Layer 17 of a small transformer language model trained on English Wikipedia (23 layers, counted from 0, width 64).
A neuron's activation on a vector x is SiLU(gate . x) times (in . x), where the dot is the dot product.
The model reads these tokens: " leg" "al" "ized" " e" "uth" "an" "as" "ia" "." " The" " b" "ill" " included" " the" " m" "and" "atory" " e" "uth" "an" "as" "ia" " of" " individual" "s" " who" " c"

The vector x that enters this layer's MLP at each token. A number n stands for (n - 128) times 0.027.
0 " leg": 155, 141, 138, 115, 96, 84, 131, 121, 126, 81, 170, 108, 128, 123, 120, 124, 130, 117, 83, 124, 106, 119, 82, 121, 133, 82, 94, 142, 99, 66, 134, 166, 131, 192, 133, 139, 124, 106, 141, 112, 121, 140, 110, 81, 134, 21, 137, 122, 161, 108, 135, 141, 159, 141, 145, 110, 112, 98, 107, 145, 111, 121, 144, 104
1 "al": 142, 150, 105, 122, 104, 86, 120, 147, 158, 99, 188, 117, 124, 190, 127, 124, 130, 142, 104, 156, 99, 126, 100, 124, 97, 97, 107, 136, 95, 76, 101, 115, 128, 165, 179, 144, 157, 128, 163, 99, 108, 137, 143, 102, 149, 99, 181, 151, 155, 99, 134, 114, 147, 163, 110, 113, 107, 112, 98, 160, 104, 109, 132, 131
2 "ized": 132, 123, 103, 102, 98, 84, 98, 101, 137, 127, 134, 139, 110, 189, 103, 178, 162, 121, 132, 134, 122, 92, 152, 133, 180, 144, 117, 142, 81, 90, 107, 154, 125, 145, 161, 153, 133, 135, 134, 108, 125, 150, 123, 125, 117, 116, 163, 135, 157, 113, 97, 101, 131, 105, 102, 97, 119, 131, 111, 133, 134, 118, 92, 98
3 " e": 114, 163, 144, 151, 78, 133, 132, 155, 147, 110, 146, 111, 77, 161, 144, 167, 157, 113, 119, 131, 108, 92, 140, 124, 141, 92, 118, 126, 106, 107, 88, 178, 129, 152, 138, 111, 124, 102, 146, 100, 100, 138, 125, 121, 131, 151, 160, 150, 93, 135, 130, 81, 191, 145, 116, 113, 218, 134, 91, 144, 121, 112, 115, 132
4 "uth": 92, 151, 113, 155, 75, 125, 164, 148, 136, 91, 176, 113, 144, 107, 142, 175, 169, 102, 130, 131, 120, 98, 164, 148, 158, 120, 141, 138, 117, 128, 73, 133, 137, 144, 110, 124, 105, 125, 110, 124, 112, 142, 168, 95, 137, 188, 181, 163, 89, 126, 137, 136, 158, 121, 116, 111, 190, 117, 72, 88, 92, 134, 83, 123
5 "an": 86, 134, 97, 147, 104, 172, 159, 124, 116, 158, 158, 107, 109, 148, 143, 162, 176, 102, 95, 122, 156, 76, 118, 137, 150, 126, 117, 139, 101, 123, 54, 125, 130, 154, 118, 130, 112, 120, 110, 106, 102, 156, 134, 121, 131, 156, 204, 131, 107, 114, 144, 145, 136, 164, 108, 113, 173, 92, 107, 144, 110, 77, 111, 98
6 "as": 130, 150, 92, 113, 104, 90, 100, 135, 132, 167, 154, 90, 112, 127, 127, 163, 158, 110, 73, 157, 111, 110, 152, 144, 114, 132, 109, 123, 87, 104, 64, 138, 134, 137, 115, 156, 140, 150, 90, 96, 126, 126, 136, 112, 140, 157, 168, 117, 97, 115, 113, 128, 144, 176, 114, 105, 158, 124, 77, 134, 140, 119, 89, 123
7 "ia": 136, 106, 124, 139, 108, 114, 95, 132, 139, 169, 122, 124, 115, 152, 126, 138, 158, 76, 90, 136, 143, 119, 156, 181, 172, 159, 121, 155, 85, 101, 95, 154, 117, 144, 143, 190, 141, 149, 106, 111, 113, 139, 127, 121, 138, 124, 183, 152, 114, 123, 123, 118, 131, 169, 87, 123, 164, 128, 82, 110, 126, 112, 113, 127
8 ".": 118, 113, 140, 103, 94, 123, 123, 135, 120, 129, 111, 128, 113, 158, 150, 158, 146, 143, 154, 88, 106, 126, 132, 179, 184, 152, 105, 147, 70, 94, 147, 119, 124, 147, 133, 134, 124, 133, 124, 113, 138, 123, 142, 106, 172, 116, 118, 156, 121, 145, 106, 135, 132, 139, 117, 120, 165, 143, 91, 98, 136, 133, 114, 119
9 " The": 130, 122, 116, 152, 95, 173, 133, 113, 136, 113, 133, 139, 126, 218, 128, 130, 124, 150, 127, 126, 105, 139, 127, 127, 120, 115, 136, 135, 72, 125, 119, 171, 140, 127, 116, 88, 138, 101, 157, 117, 126, 154, 93, 114, 147, 139, 111, 135, 91, 108, 132, 136, 156, 121, 149, 122, 142, 134, 122, 83, 130, 109, 116, 123
10 " b": 123, 151, 109, 145, 110, 139, 139, 150, 140, 113, 139, 106, 134, 62, 136, 153, 124, 168, 126, 129, 100, 128, 94, 146, 113, 151, 116, 124, 117, 127, 115, 151, 202, 158, 139, 94, 98, 129, 129, 137, 135, 109, 128, 84, 146, 154, 121, 105, 104, 112, 156, 80, 202, 119, 118, 126, 137, 152, 132, 120, 104, 132, 150, 128
11 "ill": 69, 146, 118, 149, 110, 183, 140, 95, 117, 104, 143, 93, 159, 140, 138, 73, 95, 134, 150, 120, 129, 165, 103, 88, 151, 174, 116, 130, 118, 128, 106, 117, 142, 159, 135, 117, 122, 146, 116, 164, 130, 114, 153, 123, 142, 201, 199, 106, 162, 117, 74, 94, 139, 113, 102, 96, 120, 107, 154, 135, 100, 84, 120, 121
12 " included": 101, 132, 104, 143, 88, 122, 110, 132, 150, 116, 148, 132, 131, 196, 103, 163, 131, 161, 148, 140, 123, 100, 121, 128, 135, 149, 140, 115, 77, 122, 125, 172, 156, 157, 122, 78, 133, 103, 127, 158, 142, 140, 116, 122, 142, 103, 124, 115, 105, 110, 126, 125, 98, 125, 113, 87, 149, 133, 117, 127, 135, 158, 122, 107
13 " the": 121, 109, 135, 143, 90, 145, 136, 121, 154, 118, 155, 140, 137, 248, 127, 115, 126, 145, 127, 125, 112, 122, 121, 128, 114, 125, 132, 131, 84, 145, 124, 171, 145, 134, 116, 86, 139, 89, 153, 135, 107, 149, 96, 110, 134, 136, 117, 135, 105, 113, 133, 135, 139, 125, 153, 116, 132, 144, 107, 80, 109, 123, 120, 129
14 " m": 133, 143, 124, 154, 98, 113, 132, 151, 112, 100, 125, 112, 110, 127, 101, 164, 129, 148, 105, 154, 100, 126, 66, 144, 124, 149, 129, 135, 119, 136, 117, 151, 162, 151, 152, 121, 131, 126, 165, 145, 115, 159, 111, 66, 146, 114, 155, 74, 162, 145, 122, 111, 202, 123, 116, 78, 189, 152, 140, 109, 113, 128, 149, 117
15 "and": 108, 180, 138, 105, 105, 70, 92, 148, 104, 45, 133, 125, 148, 154, 113, 116, 107, 133, 169, 149, 66, 151, 111, 112, 130, 155, 128, 128, 112, 147, 114, 130, 103, 222, 145, 94, 153, 131, 116, 152, 115, 138, 144, 135, 114, 113, 184, 97, 96, 116, 130, 106, 123, 92, 125, 97, 168, 105, 138, 105, 107, 121, 139, 154
16 "atory": 100, 117, 105, 168, 89, 112, 96, 133, 155, 68, 118, 141, 112, 181, 120, 103, 129, 126, 117, 139, 97, 107, 110, 159, 114, 86, 146, 128, 85, 123, 69, 113, 143, 142, 138, 148, 165, 138, 108, 127, 158, 182, 121, 107, 130, 106, 179, 137, 104, 127, 130, 97, 148, 123, 77, 110, 125, 137, 132, 130, 83, 119, 132, 164
17 " e": 160, 183, 148, 145, 135, 130, 100, 142, 130, 80, 121, 134, 77, 141, 138, 127, 148, 135, 121, 157, 68, 104, 111, 143, 157, 116, 120, 111, 109, 152, 136, 166, 153, 137, 157, 111, 97, 85, 138, 150, 137, 131, 117, 146, 130, 154, 130, 116, 72, 148, 120, 82, 184, 189, 132, 113, 186, 144, 139, 132, 129, 97, 166, 150
18 "uth": 113, 151, 123, 151, 111, 108, 123, 133, 142, 71, 167, 144, 164, 97, 132, 130, 126, 95, 125, 185, 107, 124, 159, 143, 142, 156, 158, 109, 125, 128, 96, 130, 144, 146, 96, 170, 100, 156, 113, 154, 121, 117, 187, 101, 145, 178, 132, 146, 77, 126, 131, 151, 178, 157, 93, 75, 121, 111, 81, 82, 74, 153, 121, 151
19 "an": 134, 124, 132, 168, 165, 207, 122, 124, 118, 116, 118, 108, 107, 163, 128, 151, 114, 118, 76, 179, 91, 114, 111, 123, 150, 176, 114, 126, 109, 123, 94, 105, 131, 151, 170, 150, 124, 117, 133, 101, 117, 167, 138, 118, 135, 138, 164, 115, 105, 107, 184, 153, 142, 188, 102, 105, 124, 88, 112, 169, 77, 69, 152, 123
20 "as": 138, 148, 131, 106, 115, 84, 96, 142, 121, 122, 127, 131, 114, 112, 140, 166, 136, 115, 77, 150, 48, 129, 148, 134, 86, 198, 104, 118, 98, 137, 105, 122, 122, 111, 120, 147, 149, 159, 94, 78, 119, 129, 145, 143, 145, 132, 149, 149, 101, 110, 138, 170, 126, 191, 141, 93, 129, 127, 79, 144, 138, 115, 117, 168
21 "ia": 140, 120, 125, 156, 109, 104, 95, 148, 130, 147, 107, 156, 110, 129, 135, 129, 153, 92, 79, 132, 145, 110, 167, 181, 146, 187, 103, 173, 92, 111, 138, 132, 126, 173, 148, 198, 140, 147, 108, 120, 102, 139, 138, 146, 149, 126, 167, 163, 96, 125, 119, 143, 113, 165, 87, 141, 145, 157, 95, 113, 113, 118, 132, 168
22 " of": 127, 128, 132, 152, 97, 121, 123, 132, 153, 147, 129, 105, 130, 225, 131, 168, 137, 121, 117, 171, 113, 114, 135, 134, 123, 126, 102, 165, 83, 124, 126, 143, 150, 125, 150, 127, 142, 88, 149, 127, 126, 136, 149, 141, 131, 131, 125, 148, 133, 155, 141, 132, 99, 121, 133, 91, 107, 175, 115, 85, 122, 130, 98, 129
23 " individual": 140, 155, 79, 154, 99, 152, 93, 112, 153, 109, 127, 163, 84, 163, 118, 107, 147, 102, 110, 145, 120, 123, 74, 157, 107, 131, 90, 122, 80, 103, 110, 131, 122, 188, 146, 121, 102, 115, 137, 124, 129, 116, 136, 94, 131, 107, 129, 129, 142, 103, 104, 150, 122, 135, 83, 92, 115, 153, 130, 118, 97, 136, 105, 122
24 "s": 149, 148, 97, 140, 94, 104, 134, 128, 136, 143, 105, 112, 133, 144, 147, 158, 145, 137, 153, 161, 133, 117, 148, 150, 109, 175, 91, 162, 92, 134, 120, 155, 162, 148, 173, 135, 145, 171, 112, 121, 134, 140, 112, 118, 146, 80, 170, 100, 131, 87, 99, 174, 115, 157, 63, 116, 112, 155, 129, 94, 83, 127, 140, 141
25 " who": 150, 141, 121, 131, 101, 153, 109, 109, 140, 132, 136, 140, 106, 189, 149, 113, 137, 117, 150, 123, 121, 150, 112, 108, 131, 112, 116, 156, 92, 141, 140, 194, 135, 152, 149, 107, 116, 114, 102, 124, 118, 129, 175, 147, 174, 120, 71, 131, 142, 97, 125, 177, 89, 127, 107, 101, 187, 156, 125, 132, 138, 110, 142, 142
26 " c": 119, 158, 125, 135, 136, 147, 98, 121, 161, 130, 156, 128, 112, 88, 127, 158, 127, 138, 145, 102, 109, 137, 101, 180, 144, 147, 124, 148, 108, 107, 123, 120, 176, 160, 117, 93, 121, 108, 140, 133, 140, 147, 82, 128, 165, 144, 89, 138, 140, 130, 127, 108, 213, 144, 118, 91, 160, 177, 117, 99, 106, 128, 122, 142

Each question shows the input weights of one neuron of the MLP. A number n stands for (n - 128) times 0.0059.

n32 gate: 159, 150, 119, 147, 145, 145, 176, 127, 140, 153, 123, 89, 179, 183, 76, 148, 114, 185, 110, 99, 146, 123, 197, 114, 141, 92, 112, 173, 151, 116, 91, 106, 114, 111, 95, 98, 163, 74, 114, 128, 106, 147, 112, 160, 148, 141, 103, 147, 80, 111, 156, 172, 111, 153, 89, 108, 163, 128, 95, 119, 84, 147, 140, 108
n32 in: 98, 108, 178, 68, 153, 157, 120, 146, 114, 96, 139, 108, 210, 155, 131, 116, 138, 162, 119, 132, 110, 134, 109, 124, 125, 124, 104, 113, 91, 133, 105, 127, 103, 136, 93, 103, 119, 100, 112, 185, 162, 186, 125, 185, 114, 153, 127, 150, 133, 159, 127, 140, 110, 118, 128, 157, 134, 126, 161, 123, 136, 159, 154, 122
On which token does it fire most, and how strongly? 13 " the", at about 1.6

n11 gate: 124, 122, 150, 89, 96, 96, 116, 112, 137, 134, 93, 129, 152, 154, 105, 127, 126, 135, 116, 122, 101, 62, 145, 98, 114, 177, 121, 173, 147, 181, 105, 102, 127, 130, 88, 107, 187, 113, 156, 156, 148, 153, 145, 116, 157, 127, 65, 164, 140, 135, 116, 135, 163, 127, 120, 130, 165, 151, 117, 128, 181, 164, 95, 155
n11 in: 149, 136, 114, 111, 157, 108, 125, 171, 117, 100, 148, 125, 121, 70, 132, 140, 115, 97, 130, 152, 118, 136, 154, 113, 110, 108, 168, 116, 135, 67, 178, 127, 115, 110, 114, 167, 145, 100, 103, 150, 125, 142, 95, 162, 84, 125, 154, 129, 141, 127, 145, 138, 120, 88, 89, 132, 165, 136, 81, 149, 141, 85, 150, 146
It fires most on token 20 "as"

n116 gate: 163, 132, 107, 152, 110, 164, 146, 146, 127, 162, 139, 84, 142, 137, 109, 106, 135, 173, 123, 116, 145, 182, 109, 129, 131, 143, 149, 128, 145, 190, 85, 133, 111, 134, 129, 119, 147, 146, 91, 136, 104, 160, 163, 124, 142, 122, 107, 101, 76, 132, 161, 167, 157, 140, 148, 160, 56, 130, 154, 123, 115, 111, 179, 112
n116 in: 150, 125, 116, 136, 125, 103, 132, 132, 171, 132, 102, 118, 151, 103, 166, 132, 99, 86, 126, 152, 103, 110, 124, 105, 126, 139, 130, 135, 127, 141, 172, 124, 106, 136, 160, 126, 150, 97, 103, 108, 135, 172, 72, 100, 120, 109, 130, 107, 90, 128, 124, 119, 121, 117, 74, 120, 108, 138, 101, 167, 152, 112, 161, 128
On which three tokens does it fire most, strongest first? 19 "an", 24 "s", 4 "uth"

n154 gate: 102, 133, 135, 122, 128, 148, 91, 112, 109, 184, 142, 144, 149, 176, 93, 141, 131, 156, 90, 154, 138, 121, 114, 138, 136, 122, 122, 123, 181, 206, 150, 60, 83, 139, 126, 119, 110, 117, 106, 160, 106, 150, 155, 128, 128, 105, 109, 81, 165, 179, 89, 147, 111, 104, 157, 146, 129, 111, 107, 157, 112, 153, 158, 121
n154 in: 156, 116, 75, 124, 130, 149, 155, 123, 90, 125, 95, 122, 182, 172, 140, 116, 112, 130, 152, 174, 110, 144, 79, 181, 150, 178, 124, 83, 129, 112, 124, 88, 120, 169, 80, 123, 131, 122, 139, 147, 126, 147, 156, 133, 110, 114, 143, 124, 141, 121, 124, 149, 133, 138, 131, 107, 162, 96, 139, 126, 124, 141, 168, 138
It fires most on token 3 " e"

n107 gate: 99, 125, 148, 77, 91, 142, 132, 128, 177, 74, 137, 120, 92, 209, 127, 143, 161, 128, 83, 82, 146, 118, 165, 106, 204, 142, 115, 141, 162, 109, 155, 57, 153, 128, 158, 158, 118, 71, 138, 117, 141, 106, 117, 123, 99, 109, 20, 168, 118, 121, 64, 98, 81, 62, 142, 127, 93, 120, 139, 155, 82, 164, 112, 109
n107 in: 125, 121, 148, 78, 136, 113, 96, 155, 128, 108, 139, 139, 118, 156, 120, 157, 146, 165, 122, 104, 161, 59, 107, 147, 178, 133, 176, 151, 155, 100, 70, 76, 101, 126, 97, 167, 142, 112, 135, 139, 117, 164, 121, 81, 110, 174, 64, 188, 112, 164, 83, 101, 135, 128, 152, 129, 48, 126, 120, 150, 112, 127, 103, 94
It fires most on token 2 "ized"

n119 gate: 178, 105, 81, 101, 121, 131, 68, 120, 150, 135, 154, 149, 89, 98, 84, 105, 99, 133, 151, 127, 140, 122, 71, 116, 149, 139, 145, 128, 115, 161, 124, 95, 151, 153, 148, 156, 181, 132, 129, 111, 120, 138, 159, 135, 183, 97, 125, 84, 110, 104, 100, 120, 119, 122, 112, 133, 135, 137, 92, 131, 139, 124, 160, 131
n119 in: 113, 156, 120, 90, 104, 106, 109, 120, 113, 138, 82, 161, 119, 115, 136, 107, 106, 142, 75, 133, 123, 75, 142, 119, 112, 137, 145, 138, 141, 105, 120, 134, 111, 107, 124, 147, 76, 104, 160, 174, 129, 176, 110, 151, 155, 112, 104, 107, 125, 157, 140, 138, 115, 115, 148, 107, 160, 146, 132, 151, 99, 109, 91, 109
It fires most on token 14 " m"

n26 gate: 169, 123, 146, 68, 180, 122, 135, 127, 107, 136, 115, 98, 156, 124, 132, 133, 81, 88, 120, 99, 174, 152, 119, 148, 145, 126, 168, 140, 133, 156, 171, 97, 122, 143, 129, 135, 148, 117, 86, 135, 183, 154, 150, 114, 190, 159, 111, 136, 141, 203, 149, 149, 128, 154, 130, 121, 96, 122, 121, 147, 170, 118, 110, 88
n26 in: 123, 133, 154, 180, 97, 140, 124, 131, 91, 173, 140, 107, 175, 144, 92, 164, 118, 136, 120, 103, 102, 115, 148, 120, 139, 116, 150, 148, 164, 159, 152, 159, 152, 128, 117, 110, 148, 142, 113, 112, 119, 127, 112, 139, 113, 142, 121, 163, 109, 137, 144, 89, 105, 151, 151, 109, 103, 103, 154, 119, 161, 157, 184, 106
It fires most on token 23 " individual"

n141 gate: 148, 106, 89, 102, 113, 129, 139, 45, 177, 181, 112, 107, 84, 130, 114, 140, 151, 129, 145, 112, 111, 124, 164, 62, 117, 120, 159, 129, 104, 216, 158, 113, 128, 135, 135, 133, 131, 105, 139, 129, 117, 70, 109, 85, 161, 167, 167, 142, 124, 130, 150, 151, 109, 149, 98, 137, 129, 105, 159, 155, 169, 114, 103, 121
n141 in: 128, 104, 72, 146, 123, 126, 171, 118, 120, 132, 167, 146, 98, 112, 131, 155, 145, 103, 110, 120, 75, 109, 100, 125, 97, 171, 152, 161, 115, 128, 105, 98, 140, 152, 122, 113, 104, 149, 123, 106, 132, 124, 108, 108, 161, 143, 147, 158, 130, 142, 137, 60, 155, 131, 166, 128, 127, 173, 98, 141, 131, 96, 73, 140
On which token does it fire most, and how strongly? 5 "an", at about 1.3

n105 gate: 178, 170, 96, 148, 155, 146, 164, 107, 121, 92, 160, 111, 156, 114, 129, 144, 153, 158, 129, 120, 123, 110, 134, 140, 140, 132, 127, 110, 130, 140, 139, 112, 114, 91, 136, 141, 160, 117, 83, 107, 135, 159, 171, 108, 120, 145, 158, 135, 156, 164, 126, 93, 101, 117, 120, 149, 133, 126, 153, 175, 162, 187, 140, 95
n105 in: 145, 137, 140, 127, 129, 137, 98, 173, 133, 96, 97, 128, 134, 128, 192, 111, 137, 118, 133, 86, 117, 142, 124, 140, 92, 133, 109, 148, 142, 152, 131, 147, 132, 95, 131, 127, 133, 98, 160, 133, 148, 128, 126, 175, 120, 190, 138, 113, 90, 145, 140, 110, 138, 116, 143, 118, 134, 132, 140, 120, 158, 124, 92, 111
On which three tokens does it fire most, strongest first? 0 " leg", 24 "s", 23 " individual"

n56 gate: 166, 127, 114, 123, 105, 179, 134, 103, 112, 149, 108, 141, 149, 162, 98, 117, 102, 125, 129, 81, 131, 145, 171, 104, 110, 117, 125, 134, 148, 164, 125, 127, 111, 120, 127, 142, 143, 143, 119, 134, 152, 83, 65, 125, 113, 118, 102, 114, 139, 72, 167, 138, 137, 106, 97, 156, 126, 129, 142, 125, 133, 202, 139, 179
n56 in: 146, 109, 102, 103, 118, 116, 187, 114, 119, 96, 130, 82, 153, 119, 120, 115, 88, 99, 109, 118, 173, 132, 138, 132, 119, 135, 117, 120, 141, 154, 123, 152, 158, 123, 120, 132, 135, 130, 157, 92, 122, 145, 79, 118, 121, 146, 142, 116, 146, 129, 141, 133, 97, 98, 149, 79, 122, 106, 145, 154, 134, 172, 69, 182
On which two tokens does it fire most, strongest first? 17 " e", 8 "."

n171 gate: 151, 114, 110, 145, 102, 108, 171, 92, 127, 86, 111, 160, 132, 153, 136, 104, 104, 138, 127, 143, 172, 110, 108, 86, 127, 90, 133, 134, 139, 143, 112, 65, 79, 104, 163, 153, 116, 142, 94, 110, 141, 128, 144, 121, 94, 160, 52, 93, 74, 153, 104, 150, 132, 161, 149, 88, 139, 157, 176, 111, 160, 145, 165, 130
n171 in: 161, 114, 138, 150, 111, 127, 157, 65, 139, 166, 140, 176, 104, 149, 122, 125, 125, 120, 96, 156, 111, 135, 119, 91, 130, 109, 131, 110, 86, 122, 139, 143, 147, 123, 138, 214, 133, 141, 132, 126, 142, 126, 115, 133, 123, 165, 153, 97, 140, 130, 138, 131, 113, 108, 164, 146, 104, 147, 110, 159, 140, 81, 151, 125
It fires most on token 26 " c"

n159 gate: 79, 134, 116, 156, 122, 72, 160, 101, 124, 145, 94, 142, 113, 119, 127, 98, 137, 110, 174, 148, 149, 134, 148, 126, 133, 117, 122, 117, 150, 68, 194, 153, 106, 96, 83, 128, 106, 164, 91, 144, 131, 170, 113, 157, 84, 138, 155, 158, 142, 96, 116, 113, 98, 104, 157, 148, 86, 123, 114, 125, 116, 91, 126, 114
n159 in: 110, 108, 142, 142, 134, 131, 100, 161, 155, 154, 109, 199, 136, 130, 87, 118, 125, 111, 161, 85, 90, 134, 143, 117, 135, 162, 132, 114, 113, 148, 96, 119, 112, 116, 127, 96, 95, 113, 88, 162, 101, 79, 128, 114, 146, 142, 161, 139, 112, 93, 114, 123, 129, 109, 84, 104, 138, 155, 127, 128, 122, 164, 144, 114
On which token does it fire most, and how strongly? 0 " leg", at about 0.41

n87 gate: 91, 154, 131, 128, 156, 161, 190, 82, 119, 117, 126, 124, 192, 148, 128, 164, 148, 152, 67, 83, 113, 168, 158, 116, 159, 114, 153, 89, 129, 148, 95, 85, 100, 139, 139, 163, 138, 114, 92, 177, 147, 119, 99, 159, 127, 173, 113, 173, 84, 127, 99, 169, 144, 109, 116, 123, 163, 134, 135, 153, 89, 141, 155, 105
n87 in: 139, 151, 126, 139, 115, 147, 105, 149, 157, 110, 105, 166, 93, 159, 131, 117, 124, 148, 64, 138, 124, 125, 114, 148, 122, 151, 129, 121, 122, 124, 93, 99, 151, 97, 140, 149, 101, 109, 160, 99, 83, 99, 118, 87, 95, 91, 116, 126, 89, 117, 131, 85, 87, 113, 101, 145, 131, 79, 154, 123, 79, 121, 108, 161
On which two tokens does it fire most, strongest first? 19 "an", 5 "an"

n125 gate: 105, 137, 123, 96, 138, 129, 176, 133, 118, 118, 194, 120, 129, 132, 136, 136, 166, 125, 130, 112, 112, 120, 134, 139, 77, 144, 107, 108, 133, 152, 185, 144, 116, 105, 120, 126, 115, 97, 144, 106, 152, 100, 148, 107, 74, 159, 134, 96, 133, 147, 113, 39, 115, 154, 140, 174, 120, 128, 111, 144, 181, 155, 110, 110
n125 in: 163, 111, 83, 99, 178, 154, 119, 131, 162, 133, 145, 158, 146, 151, 132, 113, 145, 142, 148, 139, 114, 129, 140, 126, 157, 142, 97, 183, 110, 141, 137, 111, 114, 61, 138, 107, 140, 172, 124, 120, 149, 97, 112, 170, 136, 184, 141, 120, 173, 86, 137, 133, 162, 146, 148, 104, 99, 121, 114, 89, 108, 110, 124, 154
It fires most on token 0 " leg"

n44 gate: 184, 134, 106, 46, 106, 141, 123, 52, 179, 128, 177, 126, 115, 107, 123, 93, 127, 114, 151, 154, 90, 125, 120, 122, 111, 148, 155, 120, 125, 135, 96, 122, 151, 100, 143, 153, 91, 100, 175, 130, 167, 155, 128, 97, 126, 138, 110, 199, 99, 157, 180, 92, 98, 100, 125, 182, 108, 138, 93, 136, 78, 147, 160, 114
n44 in: 143, 85, 133, 99, 112, 96, 101, 127, 146, 125, 155, 127, 129, 148, 163, 117, 137, 98, 153, 191, 133, 180, 112, 145, 111, 150, 119, 99, 122, 121, 122, 136, 125, 117, 213, 111, 113, 114, 123, 128, 158, 110, 130, 113, 135, 92, 147, 131, 108, 129, 110, 73, 139, 143, 144, 124, 103, 152, 104, 156, 109, 114, 139, 83
On which token does it fire most, and how strongly? 1 "al", at about 1.5

n16 gate: 75, 117, 91, 113, 93, 141, 97, 153, 130, 132, 152, 130, 132, 154, 126, 132, 90, 91, 116, 163, 100, 112, 163, 100, 172, 110, 182, 135, 129, 132, 163, 124, 113, 127, 124, 138, 130, 103, 72, 155, 116, 147, 129, 163, 140, 171, 137, 143, 122, 124, 111, 136, 112, 161, 113, 100, 118, 165, 143, 144, 130, 135, 105, 182
n16 in: 111, 97, 154, 105, 127, 165, 110, 101, 97, 118, 171, 152, 141, 131, 115, 136, 153, 131, 181, 112, 120, 87, 169, 155, 93, 100, 144, 142, 112, 146, 128, 135, 128, 101, 110, 149, 151, 132, 84, 98, 137, 149, 150, 115, 141, 162, 115, 130, 101, 118, 121, 138, 106, 78, 170, 127, 133, 134, 134, 124, 106, 135, 151, 137
It fires most on token 4 "uth"

n109 gate: 68, 133, 151, 129, 184, 148, 145, 76, 126, 133, 147, 92, 157, 138, 144, 143, 91, 111, 61, 93, 145, 149, 121, 129, 179, 116, 133, 111, 100, 124, 116, 102, 114, 169, 133, 146, 124, 112, 122, 128, 155, 105, 139, 54, 120, 116, 140, 147, 137, 144, 131, 123, 127, 125, 137, 141, 110, 97, 160, 137, 133, 139, 131, 135
n109 in: 83, 143, 119, 147, 114, 96, 150, 120, 114, 140, 130, 159, 163, 123, 157, 139, 117, 99, 128, 116, 171, 134, 129, 153, 127, 133, 133, 113, 122, 98, 79, 129, 115, 126, 176, 162, 140, 128, 140, 105, 181, 175, 124, 79, 100, 82, 117, 99, 141, 134, 184, 121, 127, 133, 148, 152, 95, 103, 128, 114, 125, 175, 122, 101
It fires most on token 0 " leg"

n182 gate: 164, 122, 122, 101, 131, 81, 89, 162, 113, 104, 114, 88, 124, 122, 142, 139, 132, 126, 101, 104, 135, 124, 114, 151, 127, 130, 87, 142, 108, 95, 134, 144, 136, 144, 123, 135, 142, 122, 99, 135, 94, 96, 131, 160, 127, 123, 119, 83, 123, 128, 118, 141, 148, 204, 144, 112, 100, 150, 89, 184, 120, 104, 132, 132
n182 in: 161, 117, 98, 130, 165, 121, 131, 113, 123, 144, 73, 133, 107, 110, 112, 95, 110, 159, 169, 100, 118, 114, 131, 129, 156, 158, 139, 127, 130, 107, 107, 133, 94, 131, 150, 95, 159, 137, 133, 144, 142, 99, 101, 135, 105, 127, 108, 136, 162, 153, 112, 120, 124, 117, 147, 165, 92, 170, 138, 114, 133, 135, 142, 159
It fires most on token 4 "uth"

n186 gate: 111, 103, 103, 142, 135, 116, 131, 136, 108, 183, 152, 119, 120, 154, 118, 128, 162, 132, 119, 96, 87, 86, 114, 128, 143, 138, 123, 161, 91, 134, 143, 179, 141, 170, 144, 164, 148, 158, 104, 165, 93, 155, 184, 135, 115, 112, 160, 154, 142, 124, 148, 152, 100, 115, 126, 130, 93, 131, 128, 149, 160, 140, 147, 118
n186 in: 153, 118, 132, 173, 112, 94, 160, 125, 129, 91, 123, 143, 147, 114, 147, 178, 52, 90, 148, 148, 97, 141, 133, 124, 97, 150, 115, 134, 142, 125, 155, 87, 141, 151, 101, 152, 137, 119, 124, 146, 125, 96, 148, 101, 147, 140, 133, 117, 158, 160, 124, 159, 114, 116, 83, 153, 151, 104, 132, 122, 165, 160, 149, 174
On which token does it fire most, and how strongly? 21 "ia", at about 1.1

n110 gate: 110, 119, 110, 110, 129, 138, 123, 139, 90, 164, 155, 141, 125, 98, 100, 104, 141, 112, 119, 116, 122, 149, 115, 99, 137, 110, 193, 145, 150, 109, 131, 115, 93, 144, 162, 107, 127, 83, 159, 166, 91, 119, 113, 140, 119, 85, 83, 99, 124, 155, 123, 157, 118, 140, 158, 112, 121, 132, 168, 87, 189, 134, 66, 147
n110 in: 112, 131, 139, 157, 117, 144, 183, 92, 170, 123, 115, 111, 151, 156, 141, 147, 114, 120, 134, 115, 147, 78, 151, 162, 149, 98, 71, 88, 138, 106, 131, 151, 125, 128, 122, 91, 132, 115, 70, 145, 147, 134, 123, 106, 120, 131, 124, 97, 151, 108, 141, 117, 162, 68, 119, 130, 120, 116, 144, 158, 118, 153, 144, 123
It fires most on token 20 "as"

n172 gate: 106, 140, 159, 154, 104, 142, 164, 134, 122, 160, 124, 119, 151, 159, 154, 106, 136, 111, 134, 110, 133, 98, 110, 118, 126, 133, 177, 139, 137, 126, 157, 126, 115, 68, 113, 175, 140, 121, 117, 145, 134, 144, 120, 105, 117, 121, 105, 86, 158, 174, 147, 114, 139, 137, 106, 121, 167, 130, 97, 72, 142, 194, 115, 183
n172 in: 120, 142, 86, 108, 105, 79, 145, 127, 104, 146, 104, 158, 102, 149, 171, 153, 85, 124, 161, 117, 164, 141, 144, 168, 86, 137, 152, 124, 92, 87, 91, 151, 143, 120, 176, 116, 146, 163, 100, 90, 146, 129, 136, 127, 182, 140, 130, 101, 150, 145, 138, 124, 107, 139, 109, 152, 137, 131, 129, 126, 157, 110, 116, 82
On which token does it fire most, and how strongly? 8 ".", at about 0.46

n18 gate: 150, 114, 81, 136, 107, 161, 89, 83, 122, 128, 95, 104, 125, 133, 115, 156, 172, 128, 155, 102, 122, 141, 126, 119, 111, 151, 112, 98, 167, 150, 147, 110, 156, 127, 139, 106, 122, 127, 123, 94, 61, 97, 128, 136, 135, 104, 127, 120, 82, 129, 115, 99, 103, 98, 116, 123, 129, 80, 125, 113, 196, 144, 136, 153
n18 in: 99, 125, 166, 135, 138, 129, 147, 73, 141, 128, 83, 93, 157, 121, 148, 117, 138, 109, 152, 108, 134, 105, 152, 105, 59, 163, 53, 117, 123, 119, 154, 130, 107, 127, 122, 150, 113, 150, 105, 159, 131, 118, 108, 155, 103, 141, 148, 125, 150, 125, 132, 131, 101, 97, 139, 164, 122, 164, 162, 100, 128, 144, 128, 124
On which token does it fire most, and how strongly? 1 "al", at about 0.55